Layer 14 of a small transformer language model trained on English Wikipedia (21 layers, counted from 0, width 64).
In attention head 0, each number of a token's query is one row of weights dot the token's vector x plus its bias. The head spreads its attention over the tokens so far by the softmax of query dot key.

Query weights of the head. A number n stands for (n - 128) times 0.0049.
q0 (bias -0.038): 130, 175, 89, 163, 159, 115, 163, 101, 88, 110, 166, 107, 33, 138, 149, 111, 114, 95, 95, 116, 131, 141, 175, 119, 174, 98, 56, 109, 143, 72, 194, 151, 140, 149, 138, 142, 165, 103, 137, 199, 118, 102, 134, 100, 129, 105, 156, 118, 165, 103, 131, 126, 121, 131, 132, 92, 202, 70, 140, 113, 129, 117, 173, 150
q1 (bias -0.801): 155, 160, 96, 107, 166, 115, 114, 111, 162, 141, 201, 56, 187, 126, 157, 148, 184, 56, 173, 97, 113, 156, 140, 121, 183, 185, 174, 199, 129, 168, 156, 68, 140, 144, 86, 103, 125, 129, 112, 16, 48, 84, 127, 64, 132, 132, 106, 151, 143, 107, 83, 155, 185, 92, 156, 115, 134, 116, 139, 164, 137, 117, 140, 167
q2 (bias 0.972): 128, 101, 73, 128, 151, 161, 106, 154, 163, 142, 133, 143, 78, 91, 83, 115, 187, 121, 115, 169, 94, 97, 125, 146, 84, 120, 104, 93, 131, 128, 111, 101, 128, 133, 82, 96, 132, 148, 151, 180, 91, 173, 141, 127, 142, 96, 128, 172, 114, 131, 120, 131, 123, 133, 192, 148, 103, 137, 102, 154, 187, 104, 140, 64
q3 (bias -0.041): 108, 93, 140, 153, 149, 154, 147, 110, 92, 135, 141, 140, 32, 110, 132, 148, 103, 133, 159, 135, 146, 152, 126, 128, 153, 125, 120, 157, 103, 128, 108, 144, 122, 129, 142, 185, 114, 136, 133, 107, 162, 156, 115, 134, 110, 138, 75, 116, 156, 245, 103, 109, 157, 133, 117, 151, 112, 112, 46, 102, 156, 136, 90, 154
q4 (bias -0.279): 156, 87, 149, 150, 159, 74, 174, 148, 143, 119, 128, 137, 88, 144, 119, 65, 132, 110, 111, 98, 92, 99, 154, 151, 72, 126, 148, 102, 176, 148, 127, 191, 120, 103, 116, 170, 172, 163, 120, 158, 137, 158, 117, 156, 127, 110, 165, 109, 125, 132, 98, 100, 83, 123, 128, 121, 145, 151, 120, 148, 68, 94, 103, 101
q5 (bias -0.942): 175, 155, 85, 106, 134, 103, 126, 125, 104, 151, 144, 75, 188, 102, 135, 92, 184, 151, 97, 114, 146, 133, 106, 85, 155, 118, 162, 131, 160, 118, 98, 97, 96, 158, 113, 124, 211, 149, 81, 145, 102, 71, 108, 89, 127, 111, 146, 115, 113, 141, 100, 161, 105, 81, 85, 184, 190, 169, 142, 109, 124, 174, 116, 122
q6 (bias -0.664): 92, 174, 115, 97, 131, 128, 120, 155, 149, 50, 139, 121, 155, 106, 181, 127, 169, 124, 178, 141, 100, 152, 138, 175, 134, 93, 231, 151, 109, 188, 168, 136, 110, 128, 151, 182, 162, 143, 189, 103, 121, 50, 127, 57, 104, 106, 110, 158, 177, 69, 142, 120, 92, 53, 67, 123, 169, 82, 144, 110, 135, 138, 115, 145
q7 (bias -0.733): 155, 116, 134, 144, 128, 70, 109, 146, 126, 115, 138, 170, 99, 164, 111, 189, 147, 140, 139, 121, 138, 120, 136, 79, 132, 104, 71, 170, 94, 154, 79, 122, 138, 143, 148, 116, 132, 118, 148, 137, 130, 56, 109, 118, 122, 75, 163, 70, 159, 199, 188, 187, 101, 147, 81, 140, 117, 166, 107, 98, 176, 125, 131, 136
q8 (bias 0.404): 166, 116, 105, 94, 125, 145, 191, 94, 157, 181, 119, 147, 125, 135, 78, 165, 99, 91, 138, 130, 170, 124, 87, 74, 162, 205, 175, 160, 138, 179, 136, 112, 117, 170, 54, 171, 141, 101, 129, 71, 124, 91, 121, 157, 109, 78, 177, 50, 104, 109, 134, 118, 139, 147, 174, 86, 176, 132, 87, 177, 76, 157, 147, 113
q9 (bias 0.042): 108, 108, 165, 160, 166, 100, 46, 123, 68, 157, 120, 171, 82, 103, 150, 89, 121, 111, 99, 131, 167, 149, 168, 96, 148, 125, 144, 139, 95, 156, 65, 159, 149, 146, 141, 132, 146, 148, 112, 161, 165, 179, 132, 114, 114, 99, 111, 135, 153, 86, 151, 177, 101, 97, 95, 94, 99, 108, 131, 146, 128, 95, 151, 145
q10 (bias -0.818): 80, 68, 117, 185, 180, 89, 94, 130, 112, 139, 121, 84, 121, 125, 164, 117, 154, 59, 120, 138, 126, 141, 195, 147, 94, 57, 124, 159, 109, 160, 148, 178, 176, 139, 163, 134, 165, 140, 122, 12, 182, 119, 80, 94, 82, 135, 121, 115, 185, 171, 99, 111, 97, 94, 141, 160, 164, 106, 207, 123, 159, 168, 92, 112
q11 (bias 0.566): 155, 148, 129, 129, 86, 98, 147, 125, 141, 143, 137, 57, 109, 179, 176, 153, 174, 158, 129, 87, 93, 139, 160, 112, 115, 139, 155, 93, 95, 129, 148, 124, 145, 132, 107, 176, 120, 147, 132, 95, 101, 148, 90, 111, 123, 96, 114, 155, 136, 143, 152, 127, 85, 90, 125, 49, 148, 134, 145, 105, 147, 188, 140, 191
q12 (bias -0.110): 123, 205, 119, 108, 145, 165, 96, 155, 147, 149, 112, 134, 115, 173, 160, 70, 120, 125, 114, 114, 144, 81, 108, 60, 134, 90, 120, 112, 131, 132, 176, 109, 154, 172, 110, 116, 119, 157, 113, 175, 144, 119, 119, 196, 158, 104, 110, 155, 105, 127, 91, 129, 120, 152, 182, 169, 129, 146, 101, 134, 102, 115, 146, 69
q13 (bias 0.274): 109, 127, 157, 104, 121, 132, 210, 163, 102, 134, 93, 140, 63, 123, 86, 170, 97, 134, 103, 188, 113, 96, 109, 110, 135, 136, 116, 90, 192, 111, 115, 122, 37, 144, 170, 187, 101, 107, 140, 136, 124, 144, 109, 168, 148, 164, 194, 108, 110, 122, 127, 108, 116, 158, 165, 137, 55, 159, 141, 160, 136, 125, 174, 112
q14 (bias 0.969): 87, 130, 61, 84, 115, 130, 125, 149, 111, 173, 129, 164, 97, 139, 195, 128, 145, 121, 136, 167, 107, 132, 148, 145, 84, 104, 115, 115, 159, 183, 94, 162, 175, 111, 166, 96, 91, 125, 135, 159, 66, 158, 118, 110, 77, 105, 102, 114, 113, 116, 121, 95, 123, 141, 147, 110, 103, 171, 136, 171, 123, 110, 125, 135
q15 (bias 0.636): 76, 139, 128, 100, 103, 122, 82, 171, 115, 137, 161, 150, 121, 133, 151, 150, 170, 118, 128, 160, 173, 68, 137, 152, 172, 171, 129, 112, 140, 113, 111, 138, 146, 118, 73, 164, 136, 122, 127, 133, 73, 67, 118, 150, 165, 87, 151, 78, 140, 190, 119, 116, 125, 84, 97, 140, 125, 126, 140, 135, 58, 152, 141, 156
q16 (bias -1.096): 138, 129, 107, 120, 153, 98, 93, 148, 105, 55, 113, 103, 138, 84, 167, 211, 128, 123, 165, 82, 140, 199, 162, 133, 101, 154, 195, 107, 66, 123, 177, 153, 177, 148, 110, 102, 169, 186, 147, 39, 100, 91, 141, 168, 127, 94, 112, 143, 170, 73, 115, 143, 146, 149, 73, 92, 131, 114, 158, 127, 145, 196, 177, 71
q17 (bias -0.038): 146, 150, 118, 147, 68, 160, 188, 112, 94, 139, 82, 123, 137, 107, 169, 150, 156, 107, 164, 98, 147, 93, 154, 110, 137, 149, 163, 135, 95, 139, 103, 169, 147, 133, 102, 161, 106, 107, 93, 160, 112, 70, 139, 152, 83, 137, 99, 221, 82, 99, 135, 181, 172, 102, 146, 139, 137, 99, 135, 107, 136, 87, 114, 96
q18 (bias 0.505): 174, 152, 144, 149, 153, 154, 100, 56, 150, 63, 138, 72, 140, 110, 163, 104, 98, 131, 115, 156, 155, 129, 126, 124, 112, 67, 127, 136, 129, 137, 136, 141, 100, 101, 61, 144, 45, 159, 118, 127, 158, 120, 159, 122, 141, 142, 173, 156, 122, 133, 139, 192, 151, 202, 171, 92, 103, 145, 169, 117, 131, 115, 113, 145
q19 (bias -1.085): 114, 151, 145, 176, 125, 126, 85, 88, 105, 114, 87, 91, 209, 119, 172, 120, 78, 153, 150, 83, 69, 142, 143, 119, 166, 118, 102, 114, 144, 171, 136, 102, 134, 199, 139, 151, 169, 166, 175, 39, 137, 106, 190, 98, 137, 150, 175, 167, 126, 104, 142, 141, 153, 131, 57, 131, 204, 87, 108, 128, 156, 129, 95, 132
q20 (bias -0.956): 174, 126, 154, 117, 137, 63, 172, 144, 123, 123, 93, 100, 181, 121, 158, 126, 55, 84, 210, 144, 85, 122, 83, 125, 118, 76, 132, 160, 133, 87, 165, 149, 117, 135, 8, 176, 115, 153, 128, 119, 210, 75, 111, 122, 150, 123, 143, 113, 138, 151, 106, 110, 127, 79, 129, 119, 178, 118, 144, 89, 173, 154, 155, 123
q21 (bias -0.008): 122, 103, 161, 108, 92, 93, 112, 180, 140, 134, 51, 127, 142, 114, 173, 112, 120, 137, 108, 159, 125, 148, 107, 150, 160, 135, 135, 168, 110, 126, 95, 144, 139, 155, 151, 143, 52, 123, 114, 134, 96, 121, 86, 108, 106, 118, 128, 153, 163, 96, 213, 185, 114, 151, 138, 141, 130, 97, 155, 145, 72, 143, 124, 126
q22 (bias -0.526): 162, 122, 86, 160, 105, 128, 124, 112, 152, 92, 127, 81, 200, 82, 106, 80, 163, 67, 119, 92, 129, 114, 137, 134, 106, 147, 113, 121, 69, 170, 150, 168, 124, 114, 125, 147, 163, 126, 143, 86, 84, 100, 135, 125, 143, 153, 78, 104, 150, 169, 152, 93, 120, 180, 207, 120, 115, 161, 144, 142, 151, 168, 72, 173
q23 (bias -0.501): 127, 145, 121, 78, 167, 108, 137, 90, 135, 127, 156, 120, 103, 101, 96, 138, 165, 79, 127, 128, 135, 134, 121, 83, 100, 130, 168, 140, 106, 169, 158, 87, 108, 176, 97, 114, 164, 124, 92, 154, 138, 92, 151, 113, 202, 91, 141, 80, 81, 180, 83, 86, 158, 115, 135, 106, 158, 146, 149, 106, 142, 157, 196, 151
q24 (bias -0.450): 125, 84, 113, 86, 139, 103, 128, 78, 124, 122, 73, 120, 189, 142, 73, 130, 105, 137, 123, 113, 169, 153, 74, 164, 161, 140, 148, 61, 126, 153, 138, 159, 124, 156, 128, 86, 183, 182, 152, 83, 121, 150, 143, 139, 96, 98, 92, 117, 107, 170, 121, 169, 195, 103, 120, 180, 128, 85, 126, 172, 142, 155, 108, 128
q25 (bias -0.894): 158, 144, 85, 164, 187, 80, 133, 151, 134, 171, 111, 157, 138, 89, 106, 121, 129, 132, 176, 92, 61, 172, 90, 79, 122, 123, 112, 134, 111, 106, 135, 76, 119, 100, 151, 159, 144, 195, 85, 141, 76, 122, 104, 119, 104, 193, 180, 176, 122, 138, 145, 155, 127, 113, 84, 108, 175, 112, 193, 93, 106, 70, 137, 117
q26 (bias -0.041): 179, 107, 72, 142, 42, 133, 131, 176, 119, 144, 127, 137, 103, 94, 115, 139, 149, 144, 133, 159, 168, 115, 92, 118, 126, 108, 105, 95, 135, 133, 164, 134, 139, 155, 64, 154, 152, 105, 90, 124, 147, 108, 113, 154, 154, 175, 137, 82, 120, 134, 88, 139, 186, 150, 180, 120, 94, 110, 105, 156, 116, 182, 155, 127
q27 (bias -0.510): 96, 105, 147, 107, 171, 71, 137, 134, 116, 129, 132, 166, 101, 151, 113, 113, 106, 141, 216, 88, 198, 172, 129, 118, 89, 99, 98, 195, 137, 105, 107, 86, 104, 143, 147, 127, 121, 34, 107, 124, 171, 144, 104, 96, 217, 129, 152, 130, 92, 143, 146, 123, 75, 158, 104, 120, 136, 136, 126, 86, 208, 132, 129, 97
q28 (bias -0.746): 114, 155, 116, 93, 117, 115, 157, 177, 124, 97, 115, 145, 117, 161, 127, 141, 146, 153, 191, 128, 198, 108, 113, 123, 130, 130, 188, 140, 121, 128, 115, 201, 99, 113, 110, 46, 178, 167, 119, 50, 79, 96, 157, 88, 132, 127, 116, 149, 111, 156, 156, 125, 105, 84, 127, 133, 182, 106, 136, 120, 145, 80, 133, 176
q29 (bias -0.509): 140, 118, 123, 160, 98, 101, 157, 161, 135, 147, 162, 92, 192, 133, 143, 110, 144, 156, 133, 130, 135, 143, 134, 140, 121, 133, 147, 133, 93, 149, 136, 127, 147, 136, 130, 85, 134, 157, 114, 102, 122, 130, 88, 145, 94, 80, 111, 151, 105, 159, 87, 143, 132, 166, 74, 103, 108, 175, 128, 137, 102, 108, 164, 97
q30 (bias 0.095): 170, 131, 143, 84, 80, 145, 123, 103, 84, 151, 191, 220, 72, 113, 91, 114, 132, 127, 132, 163, 131, 178, 129, 93, 82, 115, 167, 105, 153, 71, 87, 149, 49, 92, 160, 124, 143, 158, 128, 162, 131, 165, 109, 123, 147, 146, 151, 61, 99, 142, 224, 136, 145, 192, 73, 148, 96, 132, 96, 67, 121, 109, 111, 99
q31 (bias 0.906): 117, 111, 103, 169, 89, 174, 129, 132, 210, 180, 132, 177, 107, 126, 73, 123, 127, 155, 108, 86, 138, 146, 104, 112, 113, 172, 35, 138, 193, 126, 86, 124, 95, 136, 137, 129, 60, 176, 96, 215, 121, 120, 80, 161, 120, 96, 161, 138, 147, 107, 154, 99, 59, 174, 95, 137, 103, 145, 95, 99, 91, 112, 104, 177

Each question shows a short text with each token's key, already scaled and adjusted for position as the last token sees it. A number n stands for (n - 128) times 0.0056.

Then comes the last token's vector x. A number n stands for (n - 128) times 0.026.

0 "1": 149, 160, 158, 140, 126, 142, 137, 48, 163, 159, 117, 171, 115, 93, 131, 157, 157, 110, 152, 147, 103, 81, 104, 142, 113, 87, 130, 108, 105, 106, 112, 98
1 " to": 184, 158, 130, 99, 133, 148, 156, 102, 102, 135, 119, 120, 116, 86, 119, 181, 100, 135, 147, 136, 106, 68, 153, 141, 48, 90, 160, 127, 169, 114, 134, 89
2 " ": 144, 212, 122, 134, 126, 158, 180, 112, 87, 165, 154, 169, 104, 70, 141, 163, 133, 156, 150, 127, 133, 64, 152, 121, 90, 97, 107, 124, 172, 159, 90, 81
3 "1": 136, 215, 125, 121, 138, 157, 162, 115, 100, 141, 149, 168, 125, 17, 131, 154, 187, 153, 147, 128, 173, 71, 101, 94, 89, 133, 128, 114, 144, 197, 83, 78
4 "9": 119, 205, 147, 146, 148, 154, 146, 128, 77, 159, 124, 155, 138, 70, 114, 166, 152, 191, 114, 164, 175, 90, 103, 102, 112, 145, 153, 135, 139, 189, 71, 45
x: 134, 188, 143, 163, 101, 176, 150, 96, 107, 108, 151, 141, 107, 139, 137, 146, 141, 56, 138, 140, 128, 130, 150, 95, 112, 133, 98, 104, 191, 59, 145, 54, 161, 86, 125, 90, 159, 107, 205, 117, 125, 177, 173, 115, 143, 177, 145, 145, 128, 143, 126, 152, 88, 126, 116, 74, 89, 132, 101, 134, 83, 107, 89, 182
Which two tokens does the last token look at most, in order? 1 " to", 0 "1"

0 ".": 147, 162, 160, 142, 126, 134, 130, 40, 162, 155, 115, 165, 110, 103, 133, 156, 152, 108, 152, 140, 97, 81, 109, 140, 117, 83, 129, 109, 100, 103, 115, 93
1 "\n": 156, 161, 153, 121, 146, 118, 115, 29, 155, 124, 129, 123, 150, 107, 142, 161, 139, 138, 163, 116, 114, 53, 144, 137, 116, 55, 160, 102, 133, 111, 119, 62
2 "\n": 160, 154, 164, 131, 148, 123, 128, 42, 163, 136, 120, 130, 148, 133, 151, 178, 143, 156, 148, 79, 143, 83, 114, 140, 129, 51, 167, 49, 146, 150, 124, 89
3 "Mar": 146, 157, 95, 134, 125, 122, 67, 116, 174, 137, 134, 137, 136, 94, 78, 131, 123, 124, 117, 125, 183, 83, 145, 138, 121, 69, 164, 123, 108, 147, 57, 86
4 "ia": 137, 191, 157, 122, 146, 98, 120, 123, 164, 128, 100, 83, 128, 131, 128, 153, 154, 146, 132, 103, 204, 69, 143, 160, 147, 136, 185, 102, 103, 125, 65, 95
x: 156, 127, 165, 151, 122, 129, 176, 100, 139, 169, 105, 196, 68, 81, 91, 133, 133, 124, 103, 174, 136, 130, 146, 135, 147, 154, 93, 102, 83, 102, 110, 115, 124, 102, 138, 114, 111, 126, 192, 143, 146, 96, 163, 162, 142, 144, 134, 141, 70, 124, 82, 141, 83, 126, 207, 72, 172, 100, 103, 165, 100, 121, 96, 113
Which two tokens does the last token look at most, in order? 2 "\n", 1 "\n"

0 "3": 145, 161, 162, 143, 126, 139, 142, 52, 162, 163, 118, 166, 114, 92, 133, 157, 158, 110, 151, 148, 101, 82, 103, 140, 116, 87, 129, 111, 108, 105, 107, 95
1 ".": 147, 208, 136, 137, 130, 141, 144, 54, 124, 114, 144, 120, 121, 89, 154, 179, 145, 126, 138, 137, 117, 72, 160, 136, 116, 98, 137, 115, 112, 130, 101, 55
2 "\n": 141, 162, 161, 108, 157, 129, 121, 35, 153, 112, 138, 111, 151, 106, 157, 172, 132, 138, 159, 108, 114, 51, 156, 144, 116, 55, 172, 100, 119, 114, 122, 63
3 "\n": 149, 155, 168, 130, 148, 127, 137, 41, 165, 131, 122, 129, 146, 133, 157, 182, 143, 150, 146, 78, 136, 84, 115, 143, 130, 52, 168, 53, 140, 151, 127, 88
4 "==": 119, 117, 161, 112, 152, 98, 113, 21, 146, 128, 70, 129, 148, 160, 127, 149, 150, 123, 193, 106, 114, 89, 118, 132, 139, 101, 160, 77, 147, 123, 127, 93
x: 130, 139, 143, 120, 145, 165, 113, 152, 106, 112, 98, 97, 114, 91, 117, 94, 141, 131, 129, 112, 134, 105, 106, 126, 163, 127, 141, 76, 125, 83, 104, 135, 126, 141, 111, 86, 161, 153, 98, 184, 135, 189, 114, 127, 95, 136, 151, 143, 131, 135, 116, 130, 125, 105, 160, 78, 125, 101, 128, 184, 132, 126, 166, 114
Which token does the last token look at most, and with what share of its attention? 4 "==", with about 70%

0 " IV": 147, 167, 154, 146, 125, 132, 138, 55, 166, 162, 122, 162, 110, 91, 131, 162, 159, 112, 153, 148, 103, 86, 99, 141, 118, 85, 133, 111, 110, 100, 115, 100
1 ":": 187, 168, 126, 120, 133, 87, 169, 54, 123, 135, 134, 150, 129, 122, 170, 180, 124, 129, 165, 111, 103, 118, 144, 88, 71, 84, 142, 104, 155, 116, 74, 83
2 " Nor": 124, 164, 116, 117, 126, 147, 77, 105, 163, 118, 108, 128, 143, 117, 59, 91, 147, 157, 164, 184, 141, 97, 118, 114, 138, 131, 172, 117, 101, 158, 72, 97
3 "f": 162, 128, 155, 111, 100, 137, 187, 167, 134, 138, 145, 73, 143, 160, 104, 106, 188, 204, 127, 147, 195, 131, 91, 128, 111, 142, 212, 136, 93, 139, 102, 71
4 "olk": 128, 140, 96, 124, 119, 129, 168, 88, 131, 81, 156, 87, 187, 132, 92, 130, 155, 120, 131, 183, 163, 96, 136, 108, 154, 136, 137, 148, 177, 154, 70, 104
x: 135, 170, 155, 191, 132, 184, 164, 109, 159, 133, 39, 174, 69, 117, 144, 98, 120, 121, 112, 188, 126, 118, 145, 122, 73, 83, 130, 114, 154, 154, 118, 104, 137, 123, 118, 142, 86, 129, 143, 146, 153, 134, 94, 156, 161, 107, 133, 115, 92, 114, 158, 151, 37, 153, 111, 71, 153, 127, 149, 97, 90, 139, 145, 143
Which token does the last token look at most, and with what share of its attention? 1 ":", with about 80%

0 "ives": 147, 155, 154, 150, 124, 134, 133, 58, 162, 157, 115, 171, 111, 104, 126, 160, 151, 106, 149, 136, 100, 84, 104, 142, 114, 89, 124, 111, 105, 98, 122, 96
1 " him": 168, 129, 116, 154, 115, 143, 134, 141, 146, 170, 138, 131, 112, 110, 115, 175, 171, 128, 93, 118, 105, 92, 128, 122, 124, 107, 134, 135, 150, 101, 138, 71
2 " and": 172, 138, 130, 152, 114, 115, 122, 124, 156, 159, 116, 123, 129, 74, 143, 165, 155, 101, 137, 109, 92, 78, 140, 168, 92, 116, 165, 118, 128, 107, 136, 119
3 " his": 172, 105, 119, 162, 135, 147, 126, 135, 176, 138, 115, 169, 124, 91, 93, 180, 154, 120, 131, 146, 103, 76, 150, 132, 109, 88, 122, 122, 135, 113, 119, 134
4 " family": 172, 151, 95, 163, 164, 143, 133, 136, 196, 165, 107, 115, 148, 94, 107, 179, 115, 101, 163, 147, 125, 99, 131, 127, 158, 136, 131, 124, 174, 86, 97, 97
x: 154, 89, 111, 136, 110, 162, 100, 124, 112, 102, 118, 189, 37, 156, 70, 106, 142, 132, 127, 164, 135, 172, 138, 134, 105, 172, 104, 116, 174, 152, 125, 125, 157, 114, 155, 109, 99, 124, 179, 145, 127, 161, 117, 110, 151, 98, 149, 64, 157, 154, 84, 119, 101, 200, 148, 99, 128, 122, 90, 127, 83, 96, 116, 151
Which token does the last token look at most, and with what share of its attention? 2 " and", with about 70%

0 " was": 150, 148, 154, 142, 129, 141, 132, 63, 174, 158, 118, 179, 106, 104, 139, 165, 153, 97, 149, 127, 98, 88, 111, 149, 103, 89, 131, 116, 109, 99, 120, 108
1 " re": 167, 210, 94, 106, 157, 140, 113, 129, 174, 118, 140, 177, 74, 137, 77, 167, 206, 96, 124, 113, 91, 110, 140, 148, 140, 156, 110, 101, 239, 116, 89, 73
2 "used": 170, 167, 92, 120, 127, 139, 116, 156, 125, 154, 144, 148, 116, 104, 114, 210, 190, 129, 82, 104, 62, 99, 99, 132, 104, 112, 133, 135, 139, 145, 113, 112
3 " in": 178, 118, 115, 127, 138, 114, 143, 96, 105, 140, 122, 182, 126, 98, 140, 175, 142, 115, 145, 117, 129, 85, 111, 127, 52, 108, 117, 145, 154, 107, 112, 114
4 " At": 146, 188, 128, 128, 107, 157, 128, 94, 124, 97, 109, 184, 83, 70, 69, 168, 106, 105, 141, 127, 180, 103, 112, 123, 116, 114, 139, 142, 166, 148, 68, 91
x: 150, 175, 157, 115, 132, 119, 110, 135, 112, 123, 79, 112, 69, 111, 146, 119, 164, 88, 133, 126, 127, 95, 135, 194, 97, 170, 79, 135, 108, 102, 169, 60, 142, 122, 118, 154, 121, 107, 161, 146, 154, 155, 120, 119, 135, 149, 129, 171, 123, 116, 171, 152, 144, 99, 84, 129, 200, 70, 127, 160, 96, 140, 132, 106
Which token does the last token look at most, and with what share of its attention? 3 " in", with about 50%

0 " London": 146, 154, 152, 149, 123, 137, 144, 49, 170, 158, 116, 168, 117, 99, 125, 161, 162, 114, 150, 146, 109, 86, 97, 141, 117, 85, 132, 116, 114, 99, 113, 99
1 ",": 159, 171, 123, 159, 115, 97, 148, 75, 149, 155, 130, 129, 140, 94, 126, 149, 145, 145, 146, 129, 127, 108, 127, 144, 85, 92, 157, 137, 136, 104, 86, 45
2 " ": 173, 177, 114, 107, 136, 117, 153, 71, 119, 132, 144, 154, 128, 98, 115, 115, 123, 157, 143, 151, 128, 93, 172, 115, 87, 95, 96, 129, 155, 118, 35, 92
3 "1": 167, 197, 138, 91, 153, 134, 132, 88, 133, 128, 116, 151, 143, 85, 99, 129, 157, 151, 148, 141, 163, 100, 105, 95, 96, 150, 123, 101, 124, 164, 44, 87
4 "7": 124, 218, 153, 129, 171, 135, 136, 118, 109, 112, 109, 163, 117, 88, 67, 139, 123, 148, 93, 164, 168, 80, 97, 107, 150, 165, 111, 135, 139, 143, 40, 77
x: 92, 159, 157, 168, 100, 140, 136, 143, 117, 154, 135, 155, 104, 123, 139, 124, 147, 72, 105, 191, 134, 117, 129, 125, 124, 145, 111, 115, 160, 46, 169, 88, 168, 121, 104, 94, 112, 92, 181, 104, 166, 193, 196, 99, 181, 145, 151, 135, 126, 151, 105, 114, 89, 166, 117, 74, 146, 103, 152, 127, 59, 107, 72, 152
Which token does the last token look at most? 0 " London"

0 " her": 143, 146, 153, 148, 123, 138, 130, 69, 160, 158, 107, 174, 114, 98, 131, 158, 151, 105, 148, 133, 101, 90, 112, 140, 110, 83, 128, 116, 104, 106, 126, 109
1 " surv": 179, 165, 77, 158, 118, 155, 119, 186, 159, 137, 140, 104, 100, 153, 81, 161, 175, 131, 116, 150, 107, 127, 112, 129, 177, 148, 156, 132, 196, 129, 160, 34
2 "iving": 129, 120, 110, 154, 135, 142, 181, 151, 125, 138, 167, 139, 166, 72, 136, 184, 185, 102, 104, 105, 133, 108, 153, 131, 126, 109, 101, 125, 125, 118, 119, 119
3 " rel": 185, 153, 63, 128, 112, 140, 123, 159, 110, 144, 146, 124, 88, 92, 114, 166, 176, 126, 114, 143, 97, 115, 132, 157, 114, 140, 140, 133, 193, 155, 117, 66
4 "atives": 151, 145, 121, 186, 131, 132, 155, 167, 146, 180, 147, 105, 127, 124, 124, 178, 109, 135, 135, 132, 115, 88, 113, 133, 145, 114, 103, 114, 131, 106, 108, 91
x: 126, 115, 51, 123, 143, 105, 100, 141, 149, 116, 117, 195, 75, 89, 100, 113, 111, 110, 124, 142, 141, 148, 208, 100, 140, 211, 98, 97, 144, 104, 143, 135, 139, 108, 182, 121, 119, 111, 144, 154, 70, 152, 151, 146, 158, 136, 145, 94, 111, 135, 154, 142, 98, 156, 156, 74, 135, 147, 68, 102, 102, 150, 114, 117
Which token does the last token look at most? 0 " her"

0 "our": 147, 162, 156, 145, 121, 137, 132, 62, 159, 157, 115, 171, 109, 97, 130, 160, 159, 108, 144, 142, 103, 87, 105, 146, 112, 91, 128, 118, 107, 103, 117, 101
1 ";": 170, 172, 121, 124, 123, 101, 162, 76, 176, 142, 122, 154, 111, 92, 156, 148, 139, 145, 159, 100, 96, 90, 148, 127, 69, 117, 130, 111, 108, 106, 93, 85
2 " arch": 166, 165, 124, 114, 115, 109, 99, 105, 141, 123, 110, 111, 158, 161, 59, 136, 141, 145, 193, 167, 111, 110, 111, 140, 119, 163, 164, 113, 188, 113, 82, 15
3 "ival": 185, 152, 123, 153, 130, 131, 157, 116, 87, 94, 163, 129, 185, 125, 104, 130, 133, 121, 148, 141, 141, 67, 153, 123, 101, 121, 71, 126, 120, 117, 71, 96
4 " foot": 162, 216, 109, 150, 94, 123, 126, 131, 107, 108, 168, 104, 114, 117, 98, 182, 144, 128, 146, 162, 111, 103, 130, 124, 131, 144, 120, 131, 210, 120, 108, 59
x: 162, 115, 121, 114, 149, 156, 135, 121, 121, 87, 48, 173, 75, 169, 138, 132, 167, 84, 141, 91, 133, 97, 162, 133, 98, 157, 150, 102, 183, 120, 184, 107, 151, 99, 148, 122, 78, 102, 139, 152, 132, 146, 89, 106, 138, 137, 124, 112, 98, 123, 68, 136, 90, 197, 140, 126, 157, 123, 141, 98, 112, 149, 105, 139
Which token does the last token look at most? 1 ";"

0 "if": 144, 170, 157, 141, 116, 142, 127, 57, 162, 158, 115, 175, 107, 95, 130, 154, 158, 105, 148, 140, 103, 85, 109, 153, 115, 91, 134, 110, 105, 111, 117, 97
1 "ul": 142, 144, 91, 145, 132, 118, 122, 161, 109, 103, 164, 70, 139, 118, 113, 169, 208, 111, 103, 121, 194, 76, 130, 188, 168, 118, 136, 188, 131, 143, 92, 65
2 " voice": 120, 140, 90, 148, 132, 124, 130, 109, 168, 160, 148, 96, 129, 77, 85, 164, 172, 114, 148, 126, 128, 90, 115, 131, 168, 101, 127, 96, 178, 149, 95, 75
3 ",": 158, 158, 128, 152, 113, 97, 119, 89, 171, 149, 126, 134, 142, 99, 125, 157, 157, 131, 155, 101, 105, 102, 132, 158, 102, 92, 158, 127, 120, 128, 102, 61
4 " often": 168, 151, 125, 157, 125, 124, 101, 130, 145, 156, 132, 161, 113, 115, 120, 156, 137, 89, 125, 84, 113, 59, 147, 181, 105, 163, 130, 155, 165, 92, 131, 80
x: 125, 133, 104, 127, 154, 143, 94, 131, 106, 128, 162, 199, 90, 129, 114, 112, 118, 149, 132, 104, 115, 134, 120, 127, 118, 165, 129, 168, 125, 103, 144, 129, 134, 107, 135, 139, 126, 98, 127, 178, 96, 163, 149, 144, 154, 122, 158, 116, 104, 158, 53, 144, 47, 160, 97, 70, 119, 111, 112, 163, 98, 124, 138, 90
Which token does the last token look at most? 4 " often"

0 "6": 145, 163, 160, 146, 124, 140, 138, 51, 162, 162, 119, 170, 114, 92, 131, 157, 153, 111, 151, 147, 103, 81, 102, 141, 116, 82, 129, 112, 107, 105, 108, 95
1 "1": 143, 168, 130, 155, 154, 134, 168, 114, 118, 113, 137, 83, 174, 73, 112, 153, 145, 124, 105, 174, 191, 74, 117, 118, 150, 151, 142, 126, 150, 123, 57, 68
2 ",": 155, 200, 147, 154, 128, 115, 125, 80, 139, 148, 138, 103, 119, 64, 134, 177, 119, 120, 121, 131, 95, 94, 156, 162, 112, 94, 150, 112, 139, 117, 80, 56
3 " with": 172, 130, 132, 138, 135, 117, 120, 106, 133, 147, 127, 135, 105, 97, 125, 189, 111, 98, 160, 103, 104, 89, 158, 131, 73, 72, 146, 104, 128, 111, 96, 121
4 " the": 145, 122, 133, 151, 114, 131, 113, 88, 157, 127, 110, 154, 127, 108, 124, 188, 135, 108, 180, 121, 112, 91, 118, 130, 98, 84, 158, 107, 136, 113, 110, 107
x: 155, 122, 133, 137, 132, 111, 131, 132, 112, 122, 125, 113, 110, 107, 122, 114, 99, 116, 128, 108, 142, 105, 149, 141, 125, 140, 132, 127, 137, 115, 110, 119, 133, 112, 109, 128, 134, 108, 112, 200, 115, 152, 101, 121, 101, 134, 159, 93, 142, 162, 122, 165, 131, 92, 119, 102, 118, 112, 128, 146, 114, 113, 146, 164
Which token does the last token look at most, and with what share of its attention? 3 " with", with about 60%